Layer 3 of a small transformer language model trained on English Wikipedia (12 layers, counted from 0, width 64).
A neuron adds its activation times its output weights to the MLP's output. To switch it off is to set its activation to zero at one token and run the rest of the model.
A neuron's activation on a vector x is GELU(gate . x) times (in . x), where the dot is the dot product.

Input weights of the MLP neurons that the questions are about. A number n stands for n times 0.01.
n0 gate: -28 8 32 -4 3 -8 -4 28 9 -31 -23 -15 3 24 -39 24 1 -13 -13 -39 8 -25 -8 -40 8 -36 30 -34 -46 -35 -24 -28 -57 -9 -34 -37 12 12 6 28 16 5 -18 11 23 16 -22 -20 14 34 24 19 -6 30 -5 -35 -38 -36 -4 -5 27 -53 1 -2
n5 gate: -33 29 -39 -21 6 19 -21 -21 3 -21 -9 -19 -37 13 20 13 79 -15 -5 23 3 34 -20 -21 2 5 30 -20 38 -10 48 23 7 9 -14 17 18 -19 -1 -11 3 -19 62 17 11 42 -3 39 -38 -16 5 -45 -24 -25 -12 -48 2 -25 -39 16 22 34 -16 17
n12 gate: -47 2 18 16 30 -16 -10 -4 -16 32 13 -28 14 33 23 4 12 -27 -38 42 -4 0 35 -12 -53 -14 -16 24 20 40 12 2 -44 -9 -22 6 10 -10 32 -27 2 -11 -1 33 -25 -9 1 -11 -4 25 -50 6 -5 -19 22 -11 6 10 -40 59 -8 -20 -1 16
n24 gate: -24 -37 -6 49 22 17 54 -19 37 14 -38 2 75 30 0 -29 -15 3 -64 52 -3 20 -9 17 14 -30 -23 -18 -12 14 -4 -1 -39 14 82 9 -11 37 33 -32 -30 -57 -5 34 -21 -51 -8 -10 8 27 7 -2 -28 12 10 33 -20 -13 -5 29 4 -16 21 -25
n26 gate: -33 -5 1 -15 7 -1 19 10 -31 -18 10 -60 29 -27 8 9 21 -14 51 47 33 -16 19 -12 16 14 -12 -3 -28 -8 9 0 22 -8 29 37 -8 23 4 -36 -44 14 -22 -35 29 15 0 10 -9 77 -17 50 33 11 0 -7 -2 -12 22 31 4 -17 -38 27
n36 gate: 9 -37 -35 17 31 -24 -9 -9 -64 -45 0 0 -20 26 11 -24 -38 47 0 10 -34 -3 -9 40 -18 -16 -10 -3 -26 25 21 -9 -13 22 17 -60 38 -24 -5 32 92 -56 3 -11 -16 2 11 -12 31 47 33 33 17 27 34 -20 12 13 -36 7 1 -35 4 13
n44 gate: 7 -9 -14 22 34 -3 -35 15 -28 -49 41 2 -55 17 -19 -31 -1 8 7 -16 29 21 14 -15 -22 33 -26 56 22 1 28 7 10 -35 -25 -18 -33 -16 -33 -12 -64 6 9 33 -15 -61 -44 -16 12 9 4 -32 22 -51 0 25 4 0 4 -15 -27 10 -52 13
n57 gate: 22 26 31 49 -3 -51 25 -24 12 -11 2 3 1 30 37 -5 -16 -20 6 19 -58 -18 21 23 -17 -30 21 3 43 -4 24 7 0 5 1 23 22 -45 -19 47 28 5 39 26 -18 -15 -4 -4 -35 -49 -9 -73 -12 -4 27 26 -30 48 -25 29 48 14 14 3
n65 gate: -10 -34 34 61 -19 -10 -44 -21 12 -28 -10 38 6 -30 -34 -17 19 -2 24 31 44 37 -7 -38 11 15 7 40 -19 30 11 -36 -4 42 15 -81 6 -4 25 -8 40 -2 10 19 35 -13 -9 -24 -13 -23 42 36 12 27 -31 6 -21 9 28 31 27 -15 -21 -10
n69 gate: 13 -53 17 33 -44 50 51 -19 6 3 21 -4 -29 -37 -7 -18 -40 14 18 16 60 -11 -36 28 24 -8 -68 -21 -1 -11 39 -12 -1 -18 -5 -15 23 7 46 -16 -31 38 -11 3 -8 -46 -11 -21 21 15 -46 7 9 19 1 -22 3 -2 -9 21 39 1 -47 -8
n70 gate: 5 30 -13 -40 -6 -22 28 69 -17 -1 19 37 15 16 44 17 -13 -16 -1 -3 24 0 -39 6 -3 -21 2 -1 58 -20 -30 -33 -50 -9 -44 13 28 4 42 11 -35 1 9 7 -41 -27 -37 -21 -23 -10 10 -5 -19 -1 11 56 -19 -26 59 26 18 -42 32 6
n95 gate: -48 35 14 48 -12 -42 13 -23 -55 -20 15 -16 12 -23 20 33 -82 43 -43 40 23 -6 11 -23 -24 31 54 -5 13 -20 22 -6 -7 48 8 -40 -4 13 53 7 -17 -22 22 40 46 -46 28 12 23 23 -58 8 13 0 -41 14 -47 -10 7 20 -22 -35 -49 -23
n101 gate: 6 9 -7 -3 6 0 -6 -3 -2 16 -29 -4 31 -8 -34 5 -13 25 3 2 13 5 13 -32 4 5 12 8 -19 2 23 -8 14 16 7 -20 18 28 -14 -15 -3 33 -29 11 10 8 -13 0 -1 0 1 -7 9 -13 -21 -32 7 -15 -1 -13 3 -6 -17 -1
n105 gate: 13 -40 -43 -15 2 27 25 -10 21 4 -15 -7 -24 18 44 -3 -31 19 -56 62 43 -26 27 2 11 -7 4 -39 -36 35 3 -8 -1 13 -7 -48 49 4 -22 35 32 -62 1 -18 -7 -31 33 6 45 -45 -48 -9 21 33 -37 -5 23 -14 -37 30 12 -7 33 28
n134 gate: -39 -3 -38 -18 -11 7 30 17 -11 -13 18 47 18 30 -15 -7 10 27 10 -11 -9 20 6 29 50 20 -16 -49 27 -28 -24 17 4 -10 -41 66 26 -19 -5 -28 5 38 -25 -40 9 46 41 55 -50 28 -3 -49 -5 28 -40 -3 -13 19 6 18 16 39 -23 -11
n170 gate: 35 15 73 29 25 -24 -17 -22 8 -16 8 -37 81 12 -11 -36 -12 31 -42 33 2 -37 22 5 23 -7 6 47 -37 -31 22 21 17 -21 30 -17 65 -6 -17 -34 7 -12 -9 -6 23 61 -29 4 -50 35 -27 -32 -47 -12 -5 -28 -15 34 35 -6 -10 -55 -2 8
n0 in: -23 -8 45 19 -6 -3 50 3 -3 -45 33 -34 12 -27 2 32 -21 15 -11 -12 -35 -66 -36 7 -19 23 9 -10 6 5 -10 13 57 -47 35 49 9 10 16 22 -53 -45 16 -18 29 52 12 -25 19 21 19 30 16 -3 68 -18 3 -28 -27 -2 13 -32 -46 16
n5 in: -10 4 -8 -34 -7 13 -17 25 -45 24 -3 16 3 3 14 16 11 26 -36 -7 -2 -36 6 -17 29 40 -19 32 -18 16 -21 -16 20 33 0 -9 11 -41 17 31 -13 34 19 -26 -9 -36 45 -3 -27 -7 -37 19 -4 15 -4 27 -17 73 44 53 -31 -44 12 -9
n12 in: 37 24 13 26 -50 6 -30 -4 2 -20 24 7 -38 -26 -27 -49 -24 -1 19 -33 1 -27 -27 57 20 -37 21 5 -19 -30 2 11 15 -6 63 10 -55 -5 -34 -8 -5 32 0 -10 33 7 54 14 38 -4 1 -4 8 27 25 7 -40 6 17 -49 -17 8 8 9
n24 in: 3 -61 -1 7 8 0 0 -17 -17 5 9 34 29 12 26 -57 -3 29 -18 36 -31 57 -13 -20 32 -1 66 -20 -27 15 -23 -45 -64 -31 -12 -67 8 -33 -57 -21 -21 -11 -49 29 10 -24 -13 -31 -10 -4 9 6 1 12 -7 57 1 17 38 -27 -18 -15 -6 -53
n26 in: -39 5 6 -15 41 -18 -9 -9 -21 -11 30 -55 52 -1 -8 23 16 3 -13 50 -14 3 -13 12 -6 -17 7 -20 -21 16 -39 1 35 15 2 -24 -28 -6 -18 6 -35 13 -22 -37 -9 32 8 13 19 1 -33 14 54 2 -31 -65 30 -1 -24 -20 16 -14 14 73
n36 in: 46 2 -9 -1 -23 -49 10 46 27 -9 57 56 19 17 46 4 21 16 -20 -5 -22 10 5 -9 -60 -35 24 28 9 35 -31 6 33 -44 -27 18 -24 -13 -5 -24 -6 10 8 -34 6 17 -13 -81 -37 -18 18 -29 11 -24 43 -3 -3 -35 10 32 4 -7 -26 -47
n44 in: -7 -5 -9 9 -21 29 37 -17 -26 29 -6 20 46 -14 -13 29 54 -1 1 30 -34 -21 22 10 24 8 5 -59 -6 -3 -66 21 15 5 12 -13 15 16 -6 1 43 -9 -4 -35 -40 24 -27 34 -25 0 -24 20 -21 48 2 3 40 -44 -54 16 -1 10 27 16
n57 in: 5 25 11 -10 19 -1 20 8 -12 20 28 1 22 62 15 14 -6 30 -22 -26 -10 -56 69 51 -18 -32 -56 18 -16 -8 -16 -28 -34 23 85 -3 -6 -29 -33 23 10 2 3 -28 -6 16 9 -10 1 -20 -2 3 -19 -14 -11 10 -34 -5 -30 -26 13 -16 -22 59
n65 in: 20 -10 51 -37 30 19 -13 -14 -44 -16 -49 18 -25 -45 -32 4 26 27 9 34 7 -5 -3 4 12 12 45 30 -43 5 9 -41 -37 12 -17 -58 -25 2 -25 12 -30 -9 -24 -12 19 -3 -56 -15 -32 23 14 22 41 -2 -27 -5 -9 -14 28 7 -9 -59 -61 35
n69 in: 0 -23 -37 9 -24 29 40 49 5 -14 -22 -17 24 26 41 -16 2 30 12 49 -2 50 -34 -1 2 -34 9 -25 25 -18 11 -14 37 -2 -45 -31 20 2 -2 -7 13 3 1 -10 68 -9 -17 1 9 -9 -52 -8 -36 27 25 4 -15 -18 28 -10 6 -43 28 31
n70 in: 27 16 40 -27 10 2 2 96 -14 24 11 21 47 -13 -12 -18 -4 12 -50 56 16 -23 7 -38 48 30 -23 -50 39 -28 -17 -2 -19 -29 -48 25 32 -2 -9 37 -37 -21 7 -11 -31 -22 28 29 -70 -11 -22 -8 27 22 -55 -14 41 17 -9 -19 -15 14 19 21
n95 in: -58 -20 6 47 -33 -27 38 -32 -60 10 3 26 0 -14 -11 23 16 33 -53 -4 -16 -7 -16 -37 -54 -6 8 -25 -3 -29 17 27 -31 -19 -7 64 24 23 36 -44 11 -35 -14 -12 -3 -30 9 -15 24 23 18 -14 72 -1 25 48 -4 44 -35 -17 -6 -6 5 -50
n101 in: -17 -26 10 3 13 5 -1 -8 -9 -16 19 3 -9 -9 18 -6 21 21 4 6 -14 -9 -17 8 -22 -24 -20 -1 17 3 14 5 -30 6 13 1 -25 -23 -2 0 -1 -20 7 1 -20 17 -4 -14 4 -1 -14 -3 -3 4 -10 18 3 1 5 28 0 -1 22 11
n105 in: -21 -15 -34 42 -2 3 21 11 3 1 13 -2 15 47 -11 -35 -31 21 1 46 27 -31 10 22 -51 19 2 10 10 -11 26 3 6 8 19 11 15 1 -42 18 49 -3 -9 44 -27 -30 48 -52 -20 -22 -15 37 -41 -2 68 -8 35 -9 33 -23 52 -38 -7 2
n134 in: -26 -43 -28 -20 15 61 -4 17 -40 -31 -32 11 60 -2 -9 32 -18 -31 -27 -24 -16 18 10 -48 25 -29 37 -48 -25 12 42 27 46 22 -25 13 3 16 -25 -11 -24 29 32 44 -9 -30 -15 17 3 19 -30 16 -8 -26 19 -30 -7 -19 -31 -25 -20 -54 -35 0
n170 in: -32 -7 -21 -6 -13 -21 42 -22 27 -15 -20 23 -27 -25 -28 -4 35 -10 -2 -90 9 -25 14 60 -31 54 24 -23 -43 12 2 -18 -24 -4 -1 33 10 13 40 34 35 -5 -59 -69 -2 -59 8 -27 -37 -9 11 -2 -15 -15 6 0 -3 -6 -8 16 -6 5 -13 -61

Output weights of the MLP neurons that the questions are about. A number n stands for n times 0.0023.
n0: 1 -5 -17 -33 19 -12 -16 -12 -9 41 -24 6 -22 22 -7 -15 -30 -21 -7 17 23 52 11 -14 15 30 -12 -15 9 -5 12 -24 1 36 -12 -15 1 24 -10 -5 14 16 54 -5 -3 -12 22 -14 -1 -6 -29 4 17 -22 -73 38 13 28 22 -49 28 23 19 -38
n5: -41 -41 -15 -19 6 -5 8 -43 16 -8 7 -79 12 -16 20 -1 8 12 -38 23 -23 -25 -5 7 -4 9 -41 -30 -23 16 46 -2 2 27 -4 34 -7 3 -5 5 28 6 -7 42 -17 7 41 -6 31 -5 25 -22 16 10 8 -12 -11 -4 -2 -20 56 9 -13 0
n12: 63 -5 2 2 -11 -20 10 -1 -8 23 -34 -10 15 17 33 6 -3 14 24 16 -3 -13 15 -29 -26 44 24 -29 -10 -15 29 -33 29 5 -9 -2 55 9 15 15 48 18 -49 10 -25 -15 -2 -19 8 -4 18 -11 -28 -14 -54 3 40 -6 8 -17 14 -47 -19 7
n24: -21 -20 26 -17 39 19 -38 -56 56 1 -35 -21 4 33 -4 5 30 30 30 11 11 8 17 -5 -12 3 27 -3 -54 6 46 -10 23 17 -24 6 24 38 -73 -30 -6 -25 48 21 10 10 -14 37 -46 -22 -24 28 29 2 23 -3 -25 6 19 30 12 28 -7 -8
n26: -15 -26 4 -26 -52 -32 -25 12 45 -3 -3 -12 -12 82 48 27 -3 -13 -6 34 7 -13 -29 14 16 -21 -9 -24 -16 -2 -8 24 16 -15 -65 -7 -5 -21 6 41 -16 2 -14 6 -27 16 2 -40 -40 4 6 21 31 7 -33 -66 38 1 18 17 -11 9 39 5
n36: -18 -13 4 -6 -7 -2 59 7 14 -17 -24 19 -13 -18 5 26 -28 -44 7 63 51 27 -5 -24 -3 16 -21 -59 -24 -2 45 -38 -3 12 35 -3 37 50 2 38 -8 10 -11 -11 -9 -11 34 -9 30 18 -11 -27 9 2 -10 -36 -20 -14 -23 26 -47 19 -5 -28
n44: 19 -19 3 -13 -29 -20 20 -5 6 -44 -14 7 49 -2 -38 23 21 29 29 -17 9 -13 9 22 -22 -24 38 5 38 46 12 10 -61 -3 30 16 5 8 15 -35 31 -2 -18 11 23 4 -5 -10 23 8 -18 -27 7 -28 -24 5 -4 19 24 24 -3 -56 11 32
n57: -19 -31 -1 11 -23 4 -29 -40 19 -37 21 -32 29 -22 -7 1 44 8 -16 12 -15 18 -25 -44 7 -34 20 -17 6 17 11 -44 12 13 -35 0 16 10 26 -12 35 -28 -18 33 24 -7 -29 -13 -34 26 -39 2 2 45 1 -18 -22 -15 -42 7 -16 13 -29 -39
n65: -29 31 -62 6 7 19 -5 20 11 -30 -19 -10 6 23 32 -25 -9 20 -10 0 30 -27 4 22 3 -14 -18 25 -4 8 -9 4 1 4 28 65 -15 2 15 -24 14 18 5 54 -31 -2 13 -29 -14 3 -27 -3 -37 25 25 30 -26 -12 22 -31 41 53 33 -13
n69: -52 15 -28 -13 -2 18 -28 -49 48 -2 -14 23 7 -10 5 3 5 23 -13 -3 11 36 -26 -1 5 -19 -8 -4 63 29 8 -14 44 -22 0 -45 37 -8 -15 -27 27 67 23 -28 11 36 -1 28 -6 -19 -2 9 -41 0 11 -4 23 -1 -5 -46 -6 16 -10 -26
n70: 0 -4 36 -18 -15 18 -10 -3 6 -32 5 -12 9 -10 16 -3 -5 8 -14 -8 -49 11 -19 -30 -21 -10 -14 14 -15 31 -12 15 3 2 14 18 -78 29 15 -18 33 7 1 -4 23 -14 -35 -21 25 8 -38 -33 73 4 13 -15 -13 -46 6 -26 47 67 -7 -26
n95: -92 -31 -12 -6 12 -29 -31 -20 49 21 31 -50 1 20 2 20 34 -4 -4 -15 -11 38 15 24 55 3 3 -57 1 28 -48 -38 -24 -18 4 -4 9 -29 -18 21 -41 17 25 -18 12 23 4 15 -18 -2 27 3 -20 -17 -36 -59 -12 -29 30 14 -7 8 30 58
n101: -2 -18 -30 -16 -14 8 12 18 -26 0 40 -10 -2 -8 11 6 27 -22 7 2 -1 4 9 5 12 7 2 -12 1 -11 1 1 9 4 -4 -12 2 -6 -14 0 3 5 -15 27 18 -5 -6 -12 -33 22 11 13 11 -1 -22 26 8 0 11 11 -8 -14 13 -16
n105: 11 18 -17 8 -25 -4 -29 17 -4 -31 3 19 -21 -48 21 -23 15 -6 -7 -19 -12 50 8 40 43 -9 6 16 9 3 -4 -21 -42 -11 -9 37 29 -40 21 -16 -53 7 28 -23 4 -2 37 -21 -11 -12 -36 34 15 0 9 17 44 4 -33 11 -26 -6 -9 -1
n134: 5 -43 27 25 15 -4 -22 16 0 -40 20 0 -6 -5 22 3 14 -10 30 7 31 -13 30 -2 -10 -8 7 -36 -18 -64 -14 -38 -2 5 31 24 -11 -22 28 -32 -15 49 2 -26 -39 0 24 20 26 6 -62 -11 49 -7 -19 14 5 -4 -16 34 -5 26 3 9
n170: -43 13 -22 42 19 -30 -18 64 -35 48 -19 53 14 -45 7 36 -33 -15 20 25 -25 -82 -23 -8 -26 -6 2 -33 25 -56 10 -12 -1 -45 -12 13 -18 -10 -56 -10 24 -6 10 -4 0 38 -5 8 0 21 49 3 -10 21 -5 27 4 15 -15 13 -24 -13 -6 20

Each question names a token from some text and the token that comes next. It shows the vector x that enters the MLP there. A number n stands for n times 0.05.

Then comes g, the gradient of the next token's log-probability with respect to the MLP's output, scaled to length 1. A neuron's effect is roughly proportional to its activation times (output weights . g). A number n stands for n times 0.0045.

" only", then " 4"
x: -6 -26 7 -11 -14 -31 20 7 -14 25 -8 34 -25 38 17 -42 -32 6 6 -12 18 -5 -8 11 -52 -11 31 40 11 -44 30 9 33 52 4 7 15 -18 -4 6 -12 3 24 -4 6 24 -27 18 -20 -8 -28 30 17 32 36 -61 28 -32 -15 -41 -3 7 17 4
g: 7 -5 32 -33 60 -9 26 -14 -16 73 -16 -33 56 47 -47 -28 -14 -10 23 18 2 -2 -19 -44 50 -23 26 11 -41 5 49 -21 4 11 -9 -46 -40 -12 -4 -24 -11 -27 -57 -20 -5 8 -19 24 20 20 26 3 -18 -14 -17 -5 -5 -8 8 17 -29 -28 29 0
Which neuron, switched off, raises the next token's probability most? n105

"j", then "ing"
x: 8 -7 24 15 2 -46 -22 -29 -2 -7 -8 37 -23 -12 10 3 52 -43 -17 -21 17 9 30 9 18 -24 -5 12 -4 20 15 -36 -8 13 -35 44 -11 -10 -20 -19 -9 -6 -16 13 -11 -12 14 -17 -48 11 4 8 39 40 30 7 7 -27 -41 -35 -21 -21 -22 11
g: -7 0 31 5 6 15 12 24 26 17 29 31 -3 40 31 39 11 33 -29 30 23 32 -29 34 -42 -1 23 -21 36 7 -16 -1 -48 -1 -69 -20 4 40 7 -4 -4 31 19 16 57 3 8 -28 -21 18 -35 35 21 -18 -4 11 49 -25 -14 -1 29 69 45 -11
Switching off which neuron hurts the next token most? n65

"ay", then " in"
x: -27 17 38 -10 -30 -1 -5 9 -26 62 -18 1 -40 15 16 20 -26 -7 -18 15 26 19 11 21 -67 -4 -24 -6 -4 -51 -31 2 2 16 -25 -2 -9 -24 -15 14 -19 -17 12 -23 -2 -67 -8 16 -32 -12 -36 -10 15 15 9 -27 4 21 8 -36 -1 -5 -35 7
g: -31 39 1 -37 -42 26 -7 10 0 -12 22 -2 19 -22 -19 8 38 23 4 -3 -27 -49 -12 34 -10 -18 -67 -7 6 23 37 57 8 14 19 26 10 -32 -14 27 -15 -4 40 -3 42 4 20 -37 18 22 -43 10 1 72 -27 4 55 -1 -15 5 36 -16 -42 -20
Switching off which neuron hurts the next token most? n70

"al", then "ition"
x: -12 33 31 19 7 -5 -69 0 15 -14 -24 -18 -32 -39 19 17 -19 -15 -7 -9 -6 51 -7 31 2 -20 -37 11 -8 -14 -11 3 -24 4 -25 16 -9 47 -27 16 -17 19 24 -11 16 -45 0 35 -21 25 38 11 11 5 3 -16 -42 9 32 -18 -34 3 15 1
g: 44 39 -41 36 62 29 -21 -5 -20 -1 -30 -34 0 -29 30 -21 -2 54 40 3 35 10 10 62 8 15 7 -3 -15 10 28 30 -38 8 -21 16 -34 70 7 9 -31 -21 -32 -19 -11 -9 48 42 10 32 -33 -8 -33 -8 30 12 5 -2 -17 16 10 -4 -9 -20
Which neuron, switched off, raises the next token's probability most? n44

",", then " on"
x: 10 16 -2 -13 7 -30 -7 -27 40 -21 -32 -5 1 -24 4 2 -17 8 -31 -50 8 -4 -41 15 19 -9 21 47 -8 -50 -8 -11 19 -27 9 3 -29 -80 14 27 -10 6 1 0 14 -5 -32 33 -16 -1 -20 25 -4 14 29 1 50 -31 21 -41 -2 6 24 20
g: -41 32 15 -15 -16 -17 31 7 -16 -42 -70 -22 32 17 43 16 -30 40 3 -27 -23 26 -4 30 -18 -34 -16 -8 22 28 63 -14 -11 36 4 -30 -8 36 79 -12 -23 26 -2 2 0 -2 37 -4 -37 -4 24 10 -15 -12 28 -34 10 -14 -31 -16 44 -21 1 -16
Which neuron, switched off, raises the next token's probability most? n170

"23", then "."
x: -23 -11 -6 25 17 1 -6 -16 25 5 -17 36 -31 -12 -5 4 -32 18 -72 15 39 24 12 40 12 -26 9 -19 -15 -35 16 -10 11 -17 -30 23 -17 -16 16 -3 6 7 37 -3 5 21 -24 -10 -37 -43 -17 59 29 41 26 6 8 5 -4 -24 14 -10 -11 11
g: -11 -5 -12 -22 -7 66 10 -16 72 -37 21 -6 0 22 -3 -7 5 8 -28 -1 -6 15 9 32 -28 24 -43 7 8 11 30 33 -5 1 -16 14 -1 2 16 49 34 -28 -8 18 -50 30 13 66 5 6 -4 -39 29 -34 -37 3 22 -12 -20 -16 4 6 -62 -71
Switching off which neuron hurts the next token most? n69

" This", then " group"
x: -8 -6 17 12 9 -47 9 7 4 6 -41 -2 1 -18 18 -20 -42 -13 -6 -1 -10 -8 -6 20 -41 -32 42 16 19 -53 -23 18 26 -15 -3 23 24 -29 2 2 10 -9 1 -25 -6 -44 8 67 7 -46 -19 -12 9 19 -15 -39 17 -17 38 -18 -7 -11 31 3
g: 78 -11 -11 34 26 5 63 -55 3 5 -31 -8 -66 23 19 -19 3 -8 33 -13 49 5 -2 10 -10 -19 22 18 7 -20 -26 -37 0 -16 4 -32 -23 2 -11 16 12 34 -14 -7 43 36 -14 13 0 -13 25 21 -44 0 26 23 -33 68 -11 -18 1 33 32 4
Switching off which neuron hurts the next token most? n57

"ra", then "cu"
x: -41 36 9 -27 -19 13 13 -23 -12 -17 -5 -20 -18 -8 17 2 -3 -1 -2 6 -47 -20 -22 24 5 -32 -6 48 -4 16 -10 -6 3 -17 10 -22 19 -1 17 -14 25 -23 23 18 7 -39 -4 16 -38 -23 20 -18 57 23 46 -2 -20 7 -36 -29 -35 -48 27 3
g: 27 -44 4 -2 7 5 36 53 -39 61 36 1 37 -26 -11 -17 1 1 0 -1 -5 -10 -13 28 8 -6 63 11 -10 2 57 -22 -6 20 52 -16 14 2 25 5 3 -1 -4 -50 19 -11 0 -21 31 39 19 10 -19 16 -24 -8 -25 -12 -65 50 57 -31 -19 14
Which neuron, switched off, raises the next token's probability most? n95

"W", then "or"
x: -46 -17 -25 -5 3 7 -38 -29 14 3 5 41 -2 13 17 -18 -4 -7 19 26 -38 -16 16 15 2 -7 5 6 -19 0 -8 -48 11 15 -27 28 -42 4 57 -1 -48 1 -19 24 5 -3 20 33 -37 -32 26 -2 44 26 51 -1 22 -7 26 -12 -1 -6 23 9
g: -3 18 -25 1 50 -32 -9 8 1 1 58 -2 29 -3 18 0 19 -5 24 31 -14 -23 -8 47 23 28 38 1 -22 6 7 -39 -15 10 -22 0 -33 71 -82 15 -32 17 -7 22 17 -13 -36 -61 7 -34 23 -37 16 -11 23 18 -20 5 -12 31 48 1 5 -31
Switching off which neuron hurts the next token most? n24

"d", then "),"
x: 20 -6 42 -12 5 14 -42 -34 4 57 2 -6 -15 -7 -30 -1 -2 -26 -13 -46 -20 -12 25 13 12 -26 18 -7 25 -6 -17 -43 19 25 -40 17 12 29 -12 3 -9 -5 -2 22 -13 12 32 -9 -7 30 8 15 37 7 50 -4 50 -24 -26 -15 7 -7 19 48
g: 34 -44 0 40 -50 -6 42 14 29 17 -1 -1 35 -27 29 -15 -15 -55 24 13 -45 30 -18 -20 -30 -18 4 32 15 19 25 12 42 15 18 25 26 22 -1 -36 -15 28 -9 -42 -19 23 -19 -49 8 26 -9 -39 -6 -30 -22 32 -14 45 -27 -22 13 -25 6 62
Switching off which neuron hurts the next token most? n12

"gan", then "da"
x: -8 14 -3 -5 -21 8 -19 -19 -3 -8 -36 94 -40 0 9 -4 32 -26 19 -60 -26 -3 -32 13 26 -12 -4 6 3 -24 -5 -7 0 -16 -4 20 26 -47 6 -5 35 19 7 27 30 -8 2 12 -21 -8 9 28 50 33 -17 8 -13 -27 31 -22 -12 -20 -18 34
g: 18 64 1 55 8 -37 -28 -17 -13 3 -26 -20 -5 18 -16 -32 15 24 18 -28 -4 16 -20 31 -23 21 23 -9 -12 84 16 13 -13 14 6 3 31 -2 2 -7 -10 -15 -17 82 12 13 11 9 -22 -1 21 -23 -5 21 -10 -14 -4 32 -72 -6 44 -32 37 42
Switching off which neuron hurts the next token most? n65

"ly", then " University"
x: -38 -11 9 2 -21 6 -24 -5 46 11 -3 -9 -5 33 -22 8 -25 -40 -14 15 5 -22 -26 70 -20 9 10 53 8 -63 -6 11 11 31 -20 -1 11 -30 1 4 11 -15 30 20 0 16 29 12 -17 -8 -8 13 28 -43 30 -19 -9 5 7 -47 -28 -8 -14 21
g: -37 30 -56 -16 -34 19 26 -43 5 -48 -18 23 -43 24 11 22 44 -23 6 -5 8 24 -54 16 -9 21 -33 -2 23 34 -8 7 -29 -28 5 6 -58 -16 57 12 9 -16 -10 2 -77 -1 -20 23 12 30 -34 -23 48 -1 -20 6 22 17 4 -8 11 10 -32 13
Which neuron, switched off, raises the next token's probability most? n12

" also", then " served"
x: -26 -26 -4 -14 -14 -21 5 39 12 -19 -6 6 -20 32 8 -2 -38 6 -45 8 -10 -9 -30 5 -59 -1 30 4 31 -61 0 13 44 12 18 4 -32 7 1 6 -12 -2 15 -12 -15 0 -30 17 -4 -8 -27 9 14 24 38 -39 61 -6 5 -39 2 8 18 51
g: -21 10 -15 8 -3 -1 26 -26 9 6 -22 -9 -31 26 -6 -20 -10 -70 31 37 11 14 -4 -5 18 -34 -9 27 -63 -32 -11 -7 -10 28 22 30 -6 -54 4 9 30 21 -14 14 -50 12 -63 8 -20 23 38 50 29 25 -9 -42 -9 -1 -31 -21 -4 -7 6 76
Which neuron, switched off, raises the next token's probability most? n105

"pr", then "act"
x: 56 10 10 -11 -40 2 -3 -22 27 24 -9 2 -12 -18 -18 3 75 5 -5 17 -15 -32 4 38 2 8 -25 -5 45 6 -16 11 18 60 19 4 -26 18 22 21 -39 29 7 -24 -40 -22 26 10 3 -4 2 26 15 25 -22 -21 4 22 -1 -15 36 -28 33 -23
g: 7 24 13 6 -6 38 -1 9 64 41 -14 12 -6 11 -6 -45 53 -27 10 -17 -1 -34 -2 10 53 20 34 -4 -6 15 10 41 43 22 27 11 4 -16 31 -45 48 -16 -10 -32 11 38 -29 11 45 22 -67 15 -21 -7 -7 -3 -9 -20 19 26 12 28 -33 58
Which neuron, switched off, raises the next token's probability most? n69

"16", then ")."
x: -19 -6 1 0 16 19 -17 -27 25 -16 -1 19 -41 18 -2 8 -26 22 -47 15 28 14 19 32 10 -19 9 -35 -12 -23 -4 9 -3 -20 -21 13 -13 -18 27 12 38 20 54 -17 24 22 -35 -33 -30 -32 12 53 13 54 13 -7 21 15 -2 -48 6 -15 4 5
g: -68 -11 35 -5 -7 7 34 -24 37 30 32 35 -10 10 -22 -40 -15 -33 -9 -12 -26 6 -51 12 13 22 -16 -8 -19 6 19 38 20 31 1 38 61 43 34 18 30 2 22 -7 -34 -9 10 21 -52 -21 -25 20 41 -14 11 3 17 37 22 26 32 14 25 -51
Switching off which neuron hurts the next token most? n0

" ", then "e"
x: -17 39 2 -25 -2 -26 -32 -19 0 -13 -40 -7 -6 -4 -38 -7 -40 11 -36 3 27 -5 4 18 -22 14 10 20 -27 22 -12 -3 12 -8 26 53 -28 6 16 -27 7 26 15 16 -5 16 12 35 18 -48 -14 2 12 -8 52 -51 -1 -25 7 -28 20 26 21 -18
g: -27 29 -7 15 35 27 -9 -34 -3 26 -19 34 27 7 10 30 -32 29 26 44 49 -10 54 9 -46 -5 -23 59 -18 -4 31 23 -6 15 1 -13 34 9 -26 78 1 12 -21 -13 -21 5 10 2 -10 -34 49 -7 -35 -1 13 24 -67 -43 -10 -3 -6 13 -9 12
Switching off which neuron hurts the next token most? n101

" government", then " and"
x: -31 1 16 -16 -30 6 -19 -3 34 -60 -6 -26 -24 39 4 -3 -37 -2 -33 75 -12 22 -12 12 2 5 4 6 7 -61 -4 15 2 -8 -14 33 13 -30 -7 26 -8 -4 18 -17 -2 -41 4 34 -3 -7 -37 29 34 -9 7 -15 -1 -24 10 -8 -24 22 27 19
g: 17 28 -16 -23 16 74 18 -33 33 -17 -6 -12 -54 -20 -25 10 -13 -32 -19 -33 -25 0 -24 49 8 30 -27 -18 23 -17 -53 -2 -42 -36 -9 -5 -50 -19 -29 -24 5 -17 -3 -30 5 8 2 -13 -14 -22 44 48 43 3 -6 52 -11 -10 8 -12 25 54 18 19
Switching off which neuron hurts the next token most? n105

"th", then " M"
x: -18 34 20 -11 -27 -23 -11 -12 -15 66 21 5 -7 -30 -16 21 7 -44 -43 -15 -15 -21 -3 15 8 3 59 -12 21 -30 -41 -32 4 17 -28 21 -22 -35 -18 4 6 4 43 24 22 -5 9 6 -33 -15 11 11 18 20 31 22 17 -6 -4 -32 3 44 -2 -38
g: 18 9 31 4 -15 36 -46 -27 -13 -42 -10 -44 57 -7 17 -33 -17 -43 30 -32 -4 4 13 4 -16 -59 -10 3 -5 0 -36 -46 2 -28 -18 -9 37 -19 8 23 9 -25 15 -18 -41 3 21 -23 37 9 -1 21 -47 -2 58 -20 21 4 29 -1 -44 -42 34 44
Switching off which neuron hurts the next token most? n95

"cu", then "se"
x: -28 11 20 -12 -13 -1 7 -26 -15 -12 -5 -40 -10 11 19 27 -4 -11 1 17 13 40 2 27 32 -22 28 27 2 -42 -6 -20 -11 13 43 34 21 -26 29 -18 15 2 -8 0 -11 -19 15 1 -20 2 -5 13 50 60 14 36 -44 -8 -39 -29 20 -44 -1 4
g: -46 -13 -28 25 -4 -8 18 33 -7 15 16 -29 61 -36 24 -1 -45 17 23 -3 -3 -5 9 -32 9 -24 37 16 12 32 24 -11 -21 19 31 0 52 -34 0 18 10 14 -45 -17 22 -14 2 46 54 -1 -10 31 -42 -39 -3 -13 -44 -6 -34 31 60 -47 7 15
Which two neurons, each switched off alone, lower its probability most, in order? n95, n70